Layer 4 of a small transformer language model trained on English Wikipedia (8 layers, counted from 0, width 128).
A neuron's activation on a vector x is SiLU(gate . x) times (in . x), where the dot is the dot product.
The model reads these tokens: " in" " which" " award" "-" "w" "inning" " foreign" " films" " are" " shown" "." "\n" "\n" "==" "Ad" "minist" "ration" "=="

The vector x that enters this layer's MLP at each token. A number n stands for n times 0.032.
0 " in": -18 -1 16 -1 -15 -16 -10 23 -20 -11 29 4 -4 40 -10 -7 -38 2 -19 -8 28 4 1 32 -45 -11 9 28 1 -8 -14 26 34 21 -6 -20 -22 -9 -45 49 -39 14 -7 40 3 21 -22 -13 1 -24 7 13 34 -6 -17 15 45 -9 11 -50 -22 -33 -24 -5 1 37 3 20 -8 -3 3 14 -10 12 -15 20 43 29 23 16 -17 37 -28 -33 -6 39 70 23 -3 -1 28 -2 6 8 3 12 -3 -46 -34 3 14 -64 15 63 -10 20 -16 9 -7 9 13 -26 -10 6 14 -48 -58 -19 51 12 15 -3 -32 -41 4 -22 -28 -5
1 " which": -19 2 15 -8 6 -6 -17 38 -17 -28 -1 2 -9 -12 -20 -26 5 -15 -8 -15 18 -9 40 -37 -4 -11 2 2 21 -6 -4 37 37 6 20 -8 -2 -12 -43 46 -19 -3 -5 36 -7 37 -26 -9 -18 -14 3 9 8 1 -16 -2 20 -1 29 -48 7 -31 -14 16 53 22 23 1 25 49 20 37 8 -31 -9 -12 30 28 14 -11 16 42 -27 -8 -24 21 48 34 -19 46 6 -7 19 -3 -5 -6 -17 -33 -6 -4 1 -60 10 5 -17 -10 -10 46 6 -18 17 -2 -22 -12 23 -37 -75 -28 56 -3 3 5 -6 -13 -11 -43 -17 13
2 " award": -11 16 24 -9 -8 -19 -21 -4 -26 -21 -2 -16 5 -2 -28 26 -48 -18 -15 -29 -1 -5 15 -28 -37 -26 3 -10 21 -9 -36 43 25 13 8 16 -30 -11 -25 59 -19 -24 -21 9 62 18 -14 -7 -30 11 19 16 -46 43 -12 -15 43 2 32 16 -45 -23 8 0 9 39 -7 8 -26 54 18 20 18 42 18 -18 -1 53 3 40 -5 -3 -12 -24 10 -30 53 -24 13 4 30 55 4 15 -18 -19 10 10 27 -14 -1 -37 10 19 -41 -37 -19 23 -23 -16 38 -23 -10 25 7 0 -37 -9 33 -38 18 -11 -42 20 -18 10 -16 13
3 "-": -22 10 6 11 -8 -56 5 2 -11 -14 -14 4 -4 -36 -13 -2 -12 10 -29 2 -28 5 23 -22 -36 -9 30 44 13 -20 -15 11 4 30 9 -22 -16 -19 -42 -1 -35 -52 -27 19 20 -43 -6 -12 -27 -6 5 31 -29 27 21 -2 7 26 2 6 -5 2 18 5 -10 13 -17 36 -23 31 25 -36 25 26 27 40 -35 18 28 33 -25 61 37 31 23 -18 33 19 7 42 -1 50 -9 23 -71 -70 17 -5 42 -18 11 14 -3 -11 -69 -15 15 22 16 -47 12 -24 16 -4 5 -16 1 -27 9 7 20 28 -51 15 17 -14 -14 2
4 "w": -14 5 20 0 15 -32 -11 -14 -21 10 -7 -4 11 -45 17 -19 -16 5 -32 7 -8 26 14 11 16 -2 50 44 25 -49 35 0 24 10 -24 -19 -27 -24 -61 18 17 28 -10 2 -39 -5 -14 27 28 -1 -6 18 15 -13 -5 7 50 -9 -16 30 -28 -37 -17 19 9 -39 -6 17 -44 -23 23 -14 15 -35 -1 31 -31 16 14 42 -16 -3 12 -19 51 5 -12 -4 -12 31 1 26 45 76 -40 -5 -2 7 -18 4 14 -17 7 -28 -71 29 30 35 -4 -39 20 -21 4 -30 -5 -13 -8 -52 77 -9 23 -16 -23 50 -24 10 19 18
5 "inning": -38 -8 9 7 -6 -9 -42 -4 -23 -20 0 11 -16 -1 2 8 -33 -24 0 -27 -17 -22 24 -21 -11 -27 60 0 20 -13 10 40 34 46 -23 2 43 18 -13 20 15 8 -21 25 25 46 1 -24 -28 25 46 36 -1 18 31 -30 11 -23 -5 12 -11 -22 0 -14 -8 9 7 16 -7 2 3 38 -23 -19 -3 -41 -5 6 -8 18 -26 20 -17 -37 13 -48 18 20 36 32 11 53 1 18 -11 5 -37 18 9 26 6 -85 -5 -18 -5 -33 -16 5 12 27 2 10 4 -30 -5 16 -56 -25 15 -10 16 12 5 38 -17 -2 26 9
6 " foreign": -22 -35 34 0 -16 -40 -43 3 -6 -1 -14 39 -29 -19 3 35 0 -38 -18 -37 5 34 26 -6 -11 -14 -5 29 22 -34 -7 27 26 9 -9 -2 9 -13 -16 35 -6 15 -31 7 79 -5 -23 -4 -36 1 13 8 -15 8 29 -32 30 -23 6 -6 -28 -48 11 -13 -21 50 -2 1 -45 19 11 29 24 32 -6 -2 -22 45 18 18 -11 19 -9 -23 37 -27 14 42 34 33 51 -4 1 -5 -17 -39 -35 7 -15 -7 18 -25 27 -42 -36 -27 -14 4 6 9 16 1 -24 23 43 37 -15 1 26 -53 39 -13 -21 13 -8 -26 -21 43
7 " films": -22 -33 0 -5 1 -20 5 -5 -13 -11 -5 -38 -19 8 23 6 -8 -8 -34 -38 6 10 7 -35 -41 -4 17 13 35 -44 -15 45 13 -8 14 28 -41 -1 -6 46 -12 -28 -21 27 48 18 -29 -8 -32 21 13 27 16 23 24 -29 5 -22 26 26 -5 -17 -19 11 6 28 -35 -2 -30 38 29 -15 29 23 42 -21 -43 30 16 38 32 -1 14 -42 39 -5 75 19 -31 26 46 16 1 -5 -10 -53 -8 -26 -22 -2 -10 -30 2 -10 -46 -18 -1 10 41 1 17 -14 5 32 5 23 -31 7 17 -29 -3 1 -40 -11 -24 8 1 0
8 " are": 0 -6 -2 -7 22 26 -29 12 -37 -20 16 -40 -26 42 -11 -29 -4 -22 -26 5 -24 -5 4 -43 3 -1 -8 -4 -8 -44 -12 30 0 17 -18 -4 -24 -28 -49 54 -11 34 -3 9 -13 -6 0 -19 11 -8 -4 33 28 25 -20 -20 52 5 27 -13 19 -13 -29 0 21 24 -35 6 0 23 15 -32 19 18 32 11 -12 24 1 15 26 23 -8 -18 48 36 -7 7 -29 31 24 17 1 -2 -46 -8 -20 -16 5 1 -9 -45 11 16 -22 -19 15 31 42 31 -14 7 38 14 35 5 -62 -19 27 30 -18 4 -52 30 -20 8 -32 -13
9 " shown": -17 -15 8 -52 12 4 -29 27 -18 -14 17 -36 -27 35 -23 33 13 8 -23 1 -6 -45 3 -42 -55 0 9 24 -1 -56 -26 34 0 32 -11 15 -11 32 -40 48 -14 29 -29 14 -39 4 -11 40 -7 26 22 -3 31 37 -20 -20 17 -8 29 -22 -4 14 5 -5 6 10 -10 30 -48 29 1 -28 23 36 -3 -2 -34 12 15 11 2 17 -32 -33 35 -15 -22 -26 -19 32 11 63 -25 21 12 5 -7 32 19 -3 -24 -41 -19 -12 -29 -42 32 12 24 11 -5 29 15 20 23 5 -36 -19 24 26 -11 4 -20 5 -13 14 30 -40
10 ".": -15 10 15 -20 24 22 21 7 -46 -33 14 -11 -7 4 -17 6 16 1 -25 -36 -1 45 5 -22 -65 1 20 55 -15 7 -30 35 37 16 19 -21 4 -42 -28 74 -38 23 -15 19 -60 13 -35 -11 18 -10 -7 19 12 30 -27 15 -17 -13 -14 -37 -15 -36 -3 20 41 10 3 25 36 38 11 4 -1 -24 -30 3 11 22 16 26 -5 12 -27 -15 18 34 22 -14 5 15 2 17 10 -14 9 -47 11 23 1 4 -4 -20 -19 10 -42 -3 -11 9 9 5 16 -14 32 -14 23 17 -38 -8 40 27 -2 13 -43 -40 -26 2 -27 0
11 "\n": -12 4 25 -1 33 -19 2 -17 1 -43 38 -2 -10 -27 -34 19 37 2 -39 7 -12 10 3 -3 -23 0 17 41 -32 -12 -15 50 17 7 31 6 -7 -52 -7 59 -41 25 -40 35 -38 2 15 1 -6 -19 14 27 0 33 -14 -16 -24 -5 9 -47 6 -41 -4 9 56 11 -7 6 56 8 13 -2 -30 -14 -25 35 18 2 7 21 7 -2 -1 -50 4 -13 32 -3 11 -28 -12 75 7 21 -11 25 3 5 13 -22 -18 -7 -32 46 -8 -10 -1 31 -10 -4 -2 -41 -8 6 3 -7 -37 -30 23 19 17 12 -21 -7 -28 7 -48 -2
12 "\n": -30 7 4 1 21 -23 -7 17 -28 0 8 20 -10 -19 -26 11 23 7 -16 4 2 47 31 42 -22 32 16 21 -26 -33 1 38 66 -5 62 -11 -33 -38 14 68 -13 41 -22 13 -66 30 -22 7 6 -32 10 18 3 11 12 0 -22 1 24 -70 -29 -27 -3 -2 42 9 -13 -28 25 16 8 6 -37 -55 -36 24 14 0 -1 22 -15 -6 0 -2 -18 -4 20 -11 2 -22 -1 74 15 8 -20 22 -12 -15 14 11 -10 12 -19 -3 -19 -33 -26 22 7 10 14 -46 3 11 -9 -38 -29 -6 20 20 8 19 -17 0 -19 -25 -24 14
13 "==": -35 34 18 -9 -3 -14 17 12 -7 -17 28 21 -43 19 -26 1 20 11 -17 1 -8 42 25 -16 -9 40 9 22 4 -14 3 48 71 -1 -33 -28 -25 -42 -7 72 -25 10 -24 7 -61 13 -22 14 -18 -30 -4 6 28 9 4 -38 -27 22 26 -24 -55 -19 -10 28 1 20 -10 0 8 16 7 -10 0 -35 -28 -2 11 9 -19 16 32 18 -1 1 15 13 -36 -2 -12 -3 2 29 -15 -16 -36 -10 -22 30 -5 -23 16 -8 -15 2 -6 -24 14 33 51 -14 37 -30 9 25 -17 -10 -44 13 2 0 -5 16 4 -23 -40 18 -29 47
14 "Ad": 25 1 38 -54 -29 -14 -6 14 -28 -25 18 2 10 -8 -47 6 3 6 -8 -47 -5 13 20 26 9 43 4 27 -1 -21 22 19 7 -13 -49 -30 -49 -46 -45 49 -14 -15 -18 20 -29 4 -14 -20 -25 31 -5 58 -2 -1 -20 25 -17 -13 45 13 -29 -16 -16 -23 -22 28 -41 45 -15 -2 7 8 -1 1 16 -3 -15 -9 -8 17 8 -4 16 -32 -14 -10 47 20 14 10 8 9 30 -7 -54 22 10 -45 -10 1 28 5 -1 -5 1 -30 -11 4 16 -15 15 -3 4 -24 24 9 -13 -60 55 -3 48 27 -10 49 -1 12 -31 69
15 "minist": 13 -5 40 -14 -4 -11 37 7 -21 17 -39 -4 -14 48 -17 21 9 -12 -38 -20 10 3 16 -41 -30 22 -22 45 -20 -32 18 12 49 -25 -47 11 -56 -20 -19 21 5 21 -18 4 17 -13 -62 5 -8 -21 29 -18 24 49 -9 -21 42 -5 34 7 6 -32 -27 -14 -29 -8 14 10 -14 23 -22 32 4 1 -28 -16 -2 32 -21 -3 12 13 19 -24 27 -31 25 -5 -32 -15 6 24 -13 15 -10 21 -34 -15 3 -22 39 -6 33 30 -13 3 7 44 -39 9 37 -35 -9 -13 -26 7 15 -21 34 1 16 1 -56 49 24 0 -37 95
16 "ration": -25 19 -9 23 -28 4 22 20 -13 9 2 15 -7 29 -18 50 -37 -2 -29 -25 -13 -6 -8 -18 -21 23 16 21 -21 -3 7 20 61 -35 -4 -6 -8 -5 -18 2 -33 15 -6 38 43 -10 -31 -15 -30 7 32 3 0 34 19 -52 -7 -25 44 -33 -13 -27 20 1 -6 46 -34 51 35 12 -4 18 7 4 21 7 -18 26 6 1 16 -6 -8 -35 14 -50 64 0 22 -35 -22 48 -26 -13 -1 6 -32 -4 -23 0 0 -61 25 -17 -17 -27 -11 14 -12 0 21 -37 -18 12 -35 44 -35 22 31 -19 21 -12 8 51 -15 1 18 53
17 "==": -35 -2 -17 -2 37 -10 29 9 5 -49 19 17 -1 11 14 3 11 -28 -21 9 -4 35 11 -39 -4 1 -6 38 24 4 19 20 -2 -18 -44 -27 -32 -72 -9 2 -48 -14 -31 25 -14 25 -20 15 5 0 -6 12 2 48 8 -44 32 -11 5 -35 -49 -33 7 11 -5 11 -58 39 27 18 -7 -38 40 -1 15 4 -40 39 -8 43 35 -3 23 -66 34 -20 9 30 -28 -37 -9 23 -20 12 -19 -15 -40 -25 27 10 27 3 -16 15 12 6 -4 44 31 9 51 27 8 4 -3 -17 -49 34 43 -24 27 3 -1 -13 10 -16 -14 8

Each question shows the input weights of one neuron of the MLP. A number n stands for n times 0.0037.

n18 gate: -24 8 -35 43 15 14 -16 -24 -28 8 48 -8 -3 -4 29 20 13 -18 -13 -11 -25 -14 6 18 28 47 -20 -10 33 -11 -29 12 -9 -25 23 0 -33 -11 7 2 11 6 27 -5 -7 12 27 -28 0 -17 15 -23 -13 -1 -46 -13 -2 26 -25 -14 4 -37 -10 14 -4 12 2 34 28 23 10 -28 3 0 -16 37 14 -37 19 -16 -1 -27 -1 38 9 -10 -28 5 -28 -11 -34 23 -9 64 2 31 8 -1 -4 -21 -5 5 25 14 -34 -3 -17 12 -28 -1 13 -19 -1 12 -24 -19 41 16 58 -6 23 15 -14 0 16 -25 17 -7
n18 in: -6 -3 16 16 -5 12 -42 16 27 -22 -24 -16 10 -15 9 -54 22 -23 -7 3 0 -6 -16 10 -1 -3 29 21 -20 16 30 43 -27 -27 37 -6 -10 -23 -24 11 1 -18 -3 -38 32 2 3 -3 26 27 0 -3 11 -2 31 5 12 -3 25 23 37 -1 11 20 -11 17 6 15 17 1 -5 -23 13 -8 -8 -29 -4 -20 -14 0 4 3 -18 -32 -2 -11 29 -14 5 -23 -8 -13 16 9 -9 -16 43 18 2 -28 13 1 44 7 -13 25 -13 25 5 10 -21 3 7 -3 10 -40 -17 35 -11 8 12 24 0 13 -20 -4 -14 0
On which two tokens does it fire most, strongest first? 11 "\n", 4 "w"

n128 gate: -4 -7 -3 14 4 -1 13 13 -1 -14 -24 -2 26 -5 -37 37 10 23 -18 -7 -12 2 6 -16 -3 33 1 25 15 18 9 5 5 27 -4 -47 -2 -45 -22 -23 -19 13 41 -2 -42 10 -12 -4 3 6 9 22 24 12 25 12 18 25 -1 14 55 20 -10 -17 22 -10 24 16 -10 35 -13 -40 -34 17 21 4 14 13 -1 -12 -39 1 -10 28 23 -24 -16 16 -2 -9 -14 -38 1 -7 -20 18 -10 2 10 -17 8 -24 -30 -17 26 18 22 2 -37 14 -42 28 40 -22 32 -7 7 -28 10 -20 17 18 -6 25 20 -11 -16 -19
n128 in: 5 -29 1 -7 28 -8 6 11 23 -5 29 -18 -29 -3 14 3 18 20 -11 38 18 14 -13 14 7 -12 11 -44 -16 -17 15 11 7 -8 -31 -23 12 -32 19 -10 10 -8 11 12 1 14 4 -14 12 22 7 2 10 37 16 36 -26 -40 40 -4 27 -6 15 10 -4 -16 -21 -4 17 -21 20 -1 12 16 -18 -45 9 32 -15 -5 10 -6 5 27 11 29 -26 14 5 3 -6 8 15 -20 10 18 -50 -12 24 -10 34 13 -3 2 -5 14 -21 -19 0 -3 15 0 -6 -11 -15 30 3 -9 -16 -15 4 -22 10 -18 -3 -4 1 24
It fires most on token 2 " award"

n224 gate: 16 37 28 -22 -14 -1 17 15 -3 -33 8 27 -16 4 36 -26 13 7 16 23 22 -31 9 42 -11 -29 -6 -3 -1 -33 -25 9 1 -28 19 -9 15 -3 6 -27 -10 -8 36 27 -16 -8 -23 -13 3 2 -8 -6 -22 4 -20 -31 20 6 -5 -16 11 10 -4 9 -20 -43 -8 -31 1 -20 36 -11 24 2 -5 -18 19 -25 -17 -12 -17 -11 -1 -2 -35 34 8 -4 -9 2 34 49 -36 -15 7 -52 42 -14 -7 17 -18 31 18 -24 12 3 -8 -21 7 -18 15 28 -3 -17 -4 37 -42 12 7 -25 -14 13 -25 -12 -12 32 13 -29
n224 in: 28 0 15 -1 22 18 -19 -11 -13 7 -36 -1 18 5 16 -40 2 -9 16 -3 45 23 13 -6 -1 3 2 -5 -9 41 -3 1 5 16 32 20 11 -26 12 31 4 -43 39 17 -22 20 3 -10 -30 -40 8 -4 11 2 12 10 20 -3 -19 19 3 -32 2 -7 9 11 2 20 -3 -6 -29 -15 22 -39 -6 5 17 -6 -16 -15 18 7 -2 13 25 -27 -15 16 18 -7 -2 -21 -7 -27 -1 38 23 -5 2 18 -1 -42 -33 -27 -11 2 6 16 -19 -20 -32 -1 1 -2 16 5 11 -15 0 20 10 -1 9 -19 58 -18 13 3
It fires most on token 16 "ration"

n136 gate: -15 21 13 -20 -9 1 12 5 20 25 15 -13 2 -27 -12 1 6 -9 8 14 -20 48 -34 11 11 -17 -6 12 -9 10 -22 -33 -27 23 -11 -5 19 -14 21 -10 -1 21 10 7 5 15 2 8 -34 0 11 -6 -16 8 21 -47 -33 -17 -27 1 21 -15 17 28 20 -23 -9 16 15 1 30 -32 -2 8 7 -21 27 15 5 -14 11 13 2 -12 -2 18 -6 -31 15 -2 -13 -6 -29 -10 9 -46 1 6 -44 16 2 -2 -10 0 9 2 27 -12 36 -12 18 15 16 25 69 -13 -12 -5 -14 -33 30 -11 19 23 30 8 -21 -14
n136 in: 24 -9 4 28 -2 -1 -26 -3 17 -3 7 -25 -8 -13 8 18 25 13 2 -22 -28 -23 10 -10 27 -24 31 16 49 -30 -11 -5 -23 -45 7 -13 -12 17 7 10 26 -42 4 11 -21 -8 11 -8 -18 -44 -26 -1 20 28 -25 8 -28 -45 -27 -13 4 14 1 -4 48 -5 40 37 -5 -15 14 -19 -21 -10 -12 14 6 13 24 -19 -1 26 21 25 4 -7 32 -6 7 -8 -7 -35 27 4 7 -12 11 13 -11 1 -3 -3 -8 3 31 6 -7 -20 -18 1 -40 -18 -18 30 -1 21 30 -4 5 32 -28 -7 -11 4 30 -7 -4 21
It fires most on token 2 " award"

n97 gate: 18 11 -28 14 5 10 -18 4 -33 -9 24 -5 -15 0 -1 -7 11 -18 1 26 -27 -19 -23 -11 18 7 -12 -10 25 -13 5 -7 4 30 3 14 -19 -18 1 11 10 2 42 8 -35 26 -8 23 10 35 -9 6 1 14 20 14 8 17 -42 -21 -28 -31 3 7 26 37 -9 -20 -2 -4 36 -28 -20 7 -16 20 -20 -13 20 14 12 19 -22 11 -19 19 32 -23 -2 1 27 -26 -32 35 9 -45 17 -4 2 -33 -25 15 24 39 12 -6 -5 30 25 12 -17 5 -2 -9 -7 -30 17 20 -24 -54 1 28 -28 9 -26 -21 6 -6
n97 in: 3 25 12 -21 41 -1 -18 17 -26 16 25 -13 21 32 -5 -11 -33 26 3 -14 -10 -9 -35 -5 16 4 -10 -34 -22 -14 1 -24 -4 -10 5 -20 37 27 -18 -1 -22 21 5 -5 -29 17 -12 -20 -25 1 5 3 -4 26 -25 12 -1 -4 1 5 3 3 -13 -8 -28 -12 5 22 9 6 25 -15 -11 -4 22 7 36 2 -6 7 14 9 -28 20 4 10 40 -24 -23 -7 8 18 -8 -12 -6 27 -8 1 29 -22 14 8 -17 10 19 -10 3 6 -6 -4 -4 -26 -18 7 29 13 -8 0 29 7 8 7 -4 -12 -10 -2 -41 -21
Its three highest activations, in order, are on tokens 8 " are", 0 " in", 10 "."

n75 gate: 25 -39 2 21 -2 -19 9 23 17 6 -5 14 14 25 -28 -25 -27 -17 18 -2 8 -31 33 12 2 -13 13 -2 7 -37 -27 16 45 9 -15 22 8 -26 28 -19 -11 16 -3 10 -22 26 -19 -8 -19 -15 -13 16 25 -26 -26 -20 16 28 -15 -35 -11 -21 -34 -7 -28 9 27 -37 22 21 3 16 26 9 0 39 19 15 25 -16 -11 -1 -3 -19 20 25 9 21 -16 22 -17 -22 -9 22 -1 -8 -36 -15 4 -10 41 16 19 -2 18 35 -34 15 -18 22 14 -20 -11 -37 -18 -25 11 -1 -20 -16 -7 -24 11 -23 -2 3 0 33
n75 in: 21 1 -20 12 -28 -17 -12 9 -18 -19 -29 28 45 -22 7 -31 -28 -4 -34 30 -14 17 -3 10 21 42 18 21 -11 14 -1 -2 -20 -1 20 36 -48 9 -14 18 -6 -15 37 5 0 -8 -25 -8 37 -17 -14 17 -14 13 -19 10 -22 4 -12 -28 -26 -4 -14 -15 9 12 -27 -31 -41 -5 8 1 17 22 -21 11 -18 -31 -29 -9 -11 7 -4 -19 30 -2 8 -9 1 13 -23 2 -6 8 22 -27 -12 -7 -13 1 13 -11 -33 -37 7 4 -3 1 24 8 4 16 -9 6 15 2 -26 7 31 -12 14 36 22 -15 0 5 11 35
On which two tokens does it fire most, strongest first? 0 " in", 1 " which"

n218 gate: -1 3 36 19 3 23 9 16 -15 8 -5 1 -1 -19 -24 -1 27 -54 -1 24 15 -13 30 1 -19 -14 28 5 50 -3 31 4 10 34 17 -31 -23 -1 -12 10 27 5 1 3 -3 12 4 4 26 -20 23 -14 -14 5 2 29 -28 63 5 -15 -13 2 -22 -3 12 3 20 -20 -16 14 -13 -11 34 4 -27 -4 -12 49 -34 -13 -17 35 3 -1 -10 48 -13 3 2 16 42 -21 -27 -9 10 32 -44 3 -3 15 -24 -7 12 -3 -10 -17 -38 -10 64 -17 -8 9 -14 -1 -20 -4 42 10 -34 -9 -59 -36 -5 -39 12 4 -22 -27
n218 in: -24 -13 1 19 -9 2 -26 -3 -21 -11 30 42 -38 -11 18 1 -18 -4 7 -19 16 -2 -5 -32 5 -17 -25 9 6 46 40 -14 -22 5 4 -24 -18 13 1 -31 -28 -19 -20 24 44 0 36 -39 7 15 -31 14 15 36 4 22 41 21 -7 21 -7 -34 -5 -29 -17 -2 -12 -7 37 -8 -13 15 -9 6 -18 54 21 -26 -14 20 8 -15 -17 18 3 -12 -14 12 2 27 6 -13 11 21 -18 29 8 6 0 14 13 5 8 3 -20 -20 -8 9 22 -2 -18 22 22 -23 -1 18 -15 -15 37 -5 9 13 5 24 -5 -21 33 12
It fires most on token 1 " which"

n82 gate: -19 -21 18 -33 -2 8 9 -33 -16 -16 31 -23 20 21 4 -13 -9 -15 34 -36 -4 35 -11 4 9 -4 -3 30 -10 -37 -29 -27 -6 33 12 14 -22 9 9 14 -24 -38 11 14 -6 20 17 -28 25 -3 10 7 -15 -3 -1 -50 -6 2 22 -12 35 22 -3 -21 -25 10 41 22 52 20 -24 -10 -27 -4 28 7 27 -33 -16 -32 -28 13 -42 9 7 1 25 2 17 4 -14 20 6 -1 -3 1 -15 -26 -34 -17 -8 32 -8 -22 -18 18 32 18 -9 -37 0 2 -11 21 6 -6 14 -18 -3 -12 7 24 -8 21 14 31 2 -29
n82 in: -3 -27 1 -7 16 14 -1 -1 1 13 -13 13 -15 30 51 16 -9 27 16 18 4 -12 -5 -19 11 -14 -17 -12 18 -6 14 -7 21 -18 -9 -34 10 -48 -4 -20 5 9 -26 17 -2 -12 -12 7 -15 3 19 -11 11 10 2 9 -24 26 -23 -24 -3 -27 3 0 3 -5 -16 6 28 15 3 30 -5 -38 19 -4 -6 7 13 48 -4 1 7 25 -24 1 -22 14 22 -46 -34 -2 4 -10 25 -5 4 -4 -21 3 16 -33 8 28 29 10 8 32 0 2 14 28 10 -15 -30 -24 35 1 -27 19 13 17 -2 -3 5 -8 -22 -23
Its three highest activations, in order, are on tokens 6 " foreign", 4 "w", 11 "\n"

n297 gate: -5 -16 2 -11 -30 -24 -34 47 50 -7 -8 11 10 7 -8 13 -7 3 15 -9 -10 10 15 5 12 -2 4 13 30 16 -34 -12 -10 -14 53 -21 -37 -16 12 -38 -17 21 -11 18 10 -28 -5 13 35 -45 -4 -29 -9 36 -18 -28 -5 -29 -7 -14 15 9 -29 7 -28 -7 29 -12 -29 24 -6 -3 24 -37 11 -23 14 33 20 -6 16 27 14 11 46 -43 -30 -16 7 -13 -5 -9 -12 20 1 7 52 -3 -30 31 -17 37 23 11 24 37 3 -23 -21 -21 3 -5 11 22 -13 10 -22 68 31 -11 -15 -12 -14 -12 17 21 -8 7
n297 in: 23 -2 2 -3 44 5 11 46 13 -23 -24 9 24 44 2 -39 16 1 11 -18 -33 13 22 27 36 6 27 -6 -28 -5 -22 29 -10 5 13 -13 2 13 -8 14 15 28 -7 20 -7 9 -52 -27 38 -8 -13 -4 -16 3 -36 27 -6 15 -15 24 -17 1 4 2 6 -7 -18 -16 -16 11 1 -9 -5 5 9 45 13 -22 -13 7 -4 32 -31 -7 -1 -18 5 -14 -4 8 28 -7 10 16 -19 -18 -16 35 -4 0 -20 -12 2 19 -1 20 -12 -14 -30 -30 -24 -16 11 -7 -24 15 11 -10 15 -35 -20 8 -7 -3 12 23 -13 -15
It fires most on token 5 "inning"

n151 gate: 19 -15 -8 22 -19 43 15 6 -4 31 45 -33 1 -4 -1 25 -15 -6 54 30 0 5 3 -30 -24 -30 1 -12 9 41 -31 -14 -8 -3 -19 -28 1 11 17 -20 43 25 -14 -23 20 -3 4 -7 -19 -23 -3 4 -21 -7 -21 6 -27 39 20 -5 -16 -11 3 -10 18 -32 36 21 41 2 6 -22 21 -28 34 -5 29 -4 11 28 -1 -31 -31 7 36 -3 3 30 30 16 -10 -22 16 -10 0 9 -27 -43 -17 43 -14 -2 -13 27 -48 10 51 -44 12 0 2 1 -10 -21 -13 -13 14 -3 -5 7 -3 0 -3 -3 -16 14 -52 -31
n151 in: -17 -13 -7 0 -18 7 -6 3 4 24 -32 10 4 10 1 11 -1 -4 -20 2 -9 24 -17 17 -1 38 19 4 15 -14 -14 -11 -6 -33 7 -30 -2 -3 11 -10 -16 -10 -22 23 -15 9 39 2 33 -5 -4 -21 -4 -10 -45 9 20 2 18 2 47 14 4 -28 11 10 9 21 -10 -4 -30 -4 36 2 4 27 2 26 6 3 -55 14 5 -9 -19 8 -5 12 20 21 -2 33 -7 -4 -9 16 -32 14 -9 1 33 25 -8 5 11 -21 -17 19 20 6 9 -6 7 -8 -27 17 39 -17 15 20 -18 27 16 13 -34 -18 -2 -30
On which token does it fire most, and how strongly? 7 " films", at about 0.19

n154 gate: -20 -9 30 12 25 38 -26 7 -18 6 -4 -10 -3 17 -11 14 -30 14 -17 3 15 -7 -29 10 16 -11 -16 36 -31 -1 33 25 10 -12 -2 22 14 13 18 -27 4 15 49 -41 -32 -21 -17 7 -20 3 -40 -10 10 -4 7 13 -5 -9 30 -55 -7 34 11 -11 -2 -24 28 38 -19 -21 -9 11 -29 36 -17 -17 -16 -9 -13 0 -1 -14 -46 24 37 7 -52 1 28 14 -3 41 6 10 9 13 -10 1 18 -23 20 11 34 8 -19 -14 10 5 2 43 26 0 -13 23 -7 -36 5 -6 12 66 -9 -5 -8 8 -32 -13 13 -34
n154 in: -25 -18 8 44 -6 -8 26 -6 -14 1 -33 -18 -8 8 13 25 3 19 15 -3 31 12 -1 -19 -16 -26 3 -20 -24 -14 18 24 14 27 19 15 1 13 -5 11 12 9 -2 -3 -11 6 -11 49 45 -13 25 -29 -17 -8 -4 -2 2 -25 18 -29 -3 13 -19 -21 -21 -11 -37 25 13 -41 19 -14 16 -2 -8 -48 -9 14 -5 -41 -1 5 -22 -10 -31 17 -4 39 18 1 -14 -14 2 4 15 -39 7 -7 -28 -10 -16 19 8 -20 -13 -39 11 27 35 -45 12 20 -8 -1 -1 6 26 14 -40 17 -32 19 -12 -16 -7 -9 -2 -13
Its three highest activations, in order, are on tokens 9 " shown", 14 "Ad", 2 " award"

n160 gate: -1 -7 19 26 15 -12 -2 12 10 28 -1 2 -4 23 -48 -12 10 7 -26 -22 24 45 9 8 -2 -5 5 -18 -22 -8 17 -13 -8 16 21 -1 21 1 -32 1 -9 10 -23 11 18 -5 -30 -27 43 -26 11 5 31 31 43 16 28 -8 -3 -39 -8 12 -23 9 17 -5 -13 -30 19 15 6 -22 -13 -18 -31 6 12 12 -7 -18 21 1 18 1 1 6 14 -5 -22 -16 4 58 9 7 -25 2 -12 -25 23 -3 -26 32 0 15 -1 -8 12 -2 -7 -3 -37 14 -33 -9 19 -18 59 -7 2 0 -19 21 -27 11 -12 -19 -23 16
n160 in: 14 -15 11 -18 -13 -5 -30 -34 13 5 -13 11 34 2 -23 -16 -8 26 12 21 -34 18 -9 11 3 15 19 29 -44 11 -9 -10 -8 -1 13 -18 -26 -8 25 15 -15 0 -5 -20 3 6 -2 -2 -2 -28 -9 16 -5 8 -10 -3 -17 25 1 -33 -6 -12 -37 -1 30 -6 -3 -13 23 0 -18 -6 -20 -2 -13 -57 -5 23 -34 14 -8 28 23 -7 -1 -12 -5 1 10 -23 -37 35 -25 -22 -11 12 -2 -7 -3 -9 -14 47 2 22 -2 -4 -28 7 -23 34 5 -10 34 -3 4 -7 18 17 22 -13 17 26 -20 -12 -6 -25 -5 20
On which token does it fire most, and how strongly? 12 "\n", at about 4.7

n254 gate: 18 -3 -3 22 -10 11 13 -49 -43 -31 -11 14 -2 -19 1 -5 6 -11 0 25 -10 -16 -38 -12 24 -13 4 21 -22 3 -20 8 -1 15 8 -8 -10 15 -44 -20 15 -25 -10 -12 -4 30 10 -16 -5 5 -26 -11 -11 -6 -10 -19 4 52 -21 24 7 3 -18 20 42 21 0 3 3 -3 -14 39 -10 32 -17 29 7 6 3 -19 -15 -11 -27 7 -13 -40 -42 64 -30 45 -22 7 10 9 17 5 22 8 -1 -1 -21 14 -13 -1 -14 -12 -31 -25 30 -23 -11 -35 -13 9 40 10 49 12 44 -26 -25 18 -20 32 -25 -8 3 -9
n254 in: 26 10 29 32 -2 -7 -21 7 -30 61 -12 2 -39 33 -16 -32 -35 -5 26 9 -3 -28 16 11 -1 -50 31 26 14 -14 5 -16 -29 -10 33 -15 -17 21 6 8 -3 -20 1 1 21 32 16 29 -22 -17 -5 -31 -23 11 23 0 -27 29 -21 7 12 -2 -1 0 16 -13 17 2 14 1 -10 -16 13 0 -9 11 1 26 -7 -5 -13 -11 -23 -16 -30 -36 5 -3 -14 8 -19 30 8 7 5 -3 13 -6 -10 -25 -24 6 19 20 -28 -29 10 -4 -12 -3 1 -9 27 2 -5 -20 -9 -40 0 24 7 33 -5 -4 2 -5 -19 9
It fires most on token 3 "-"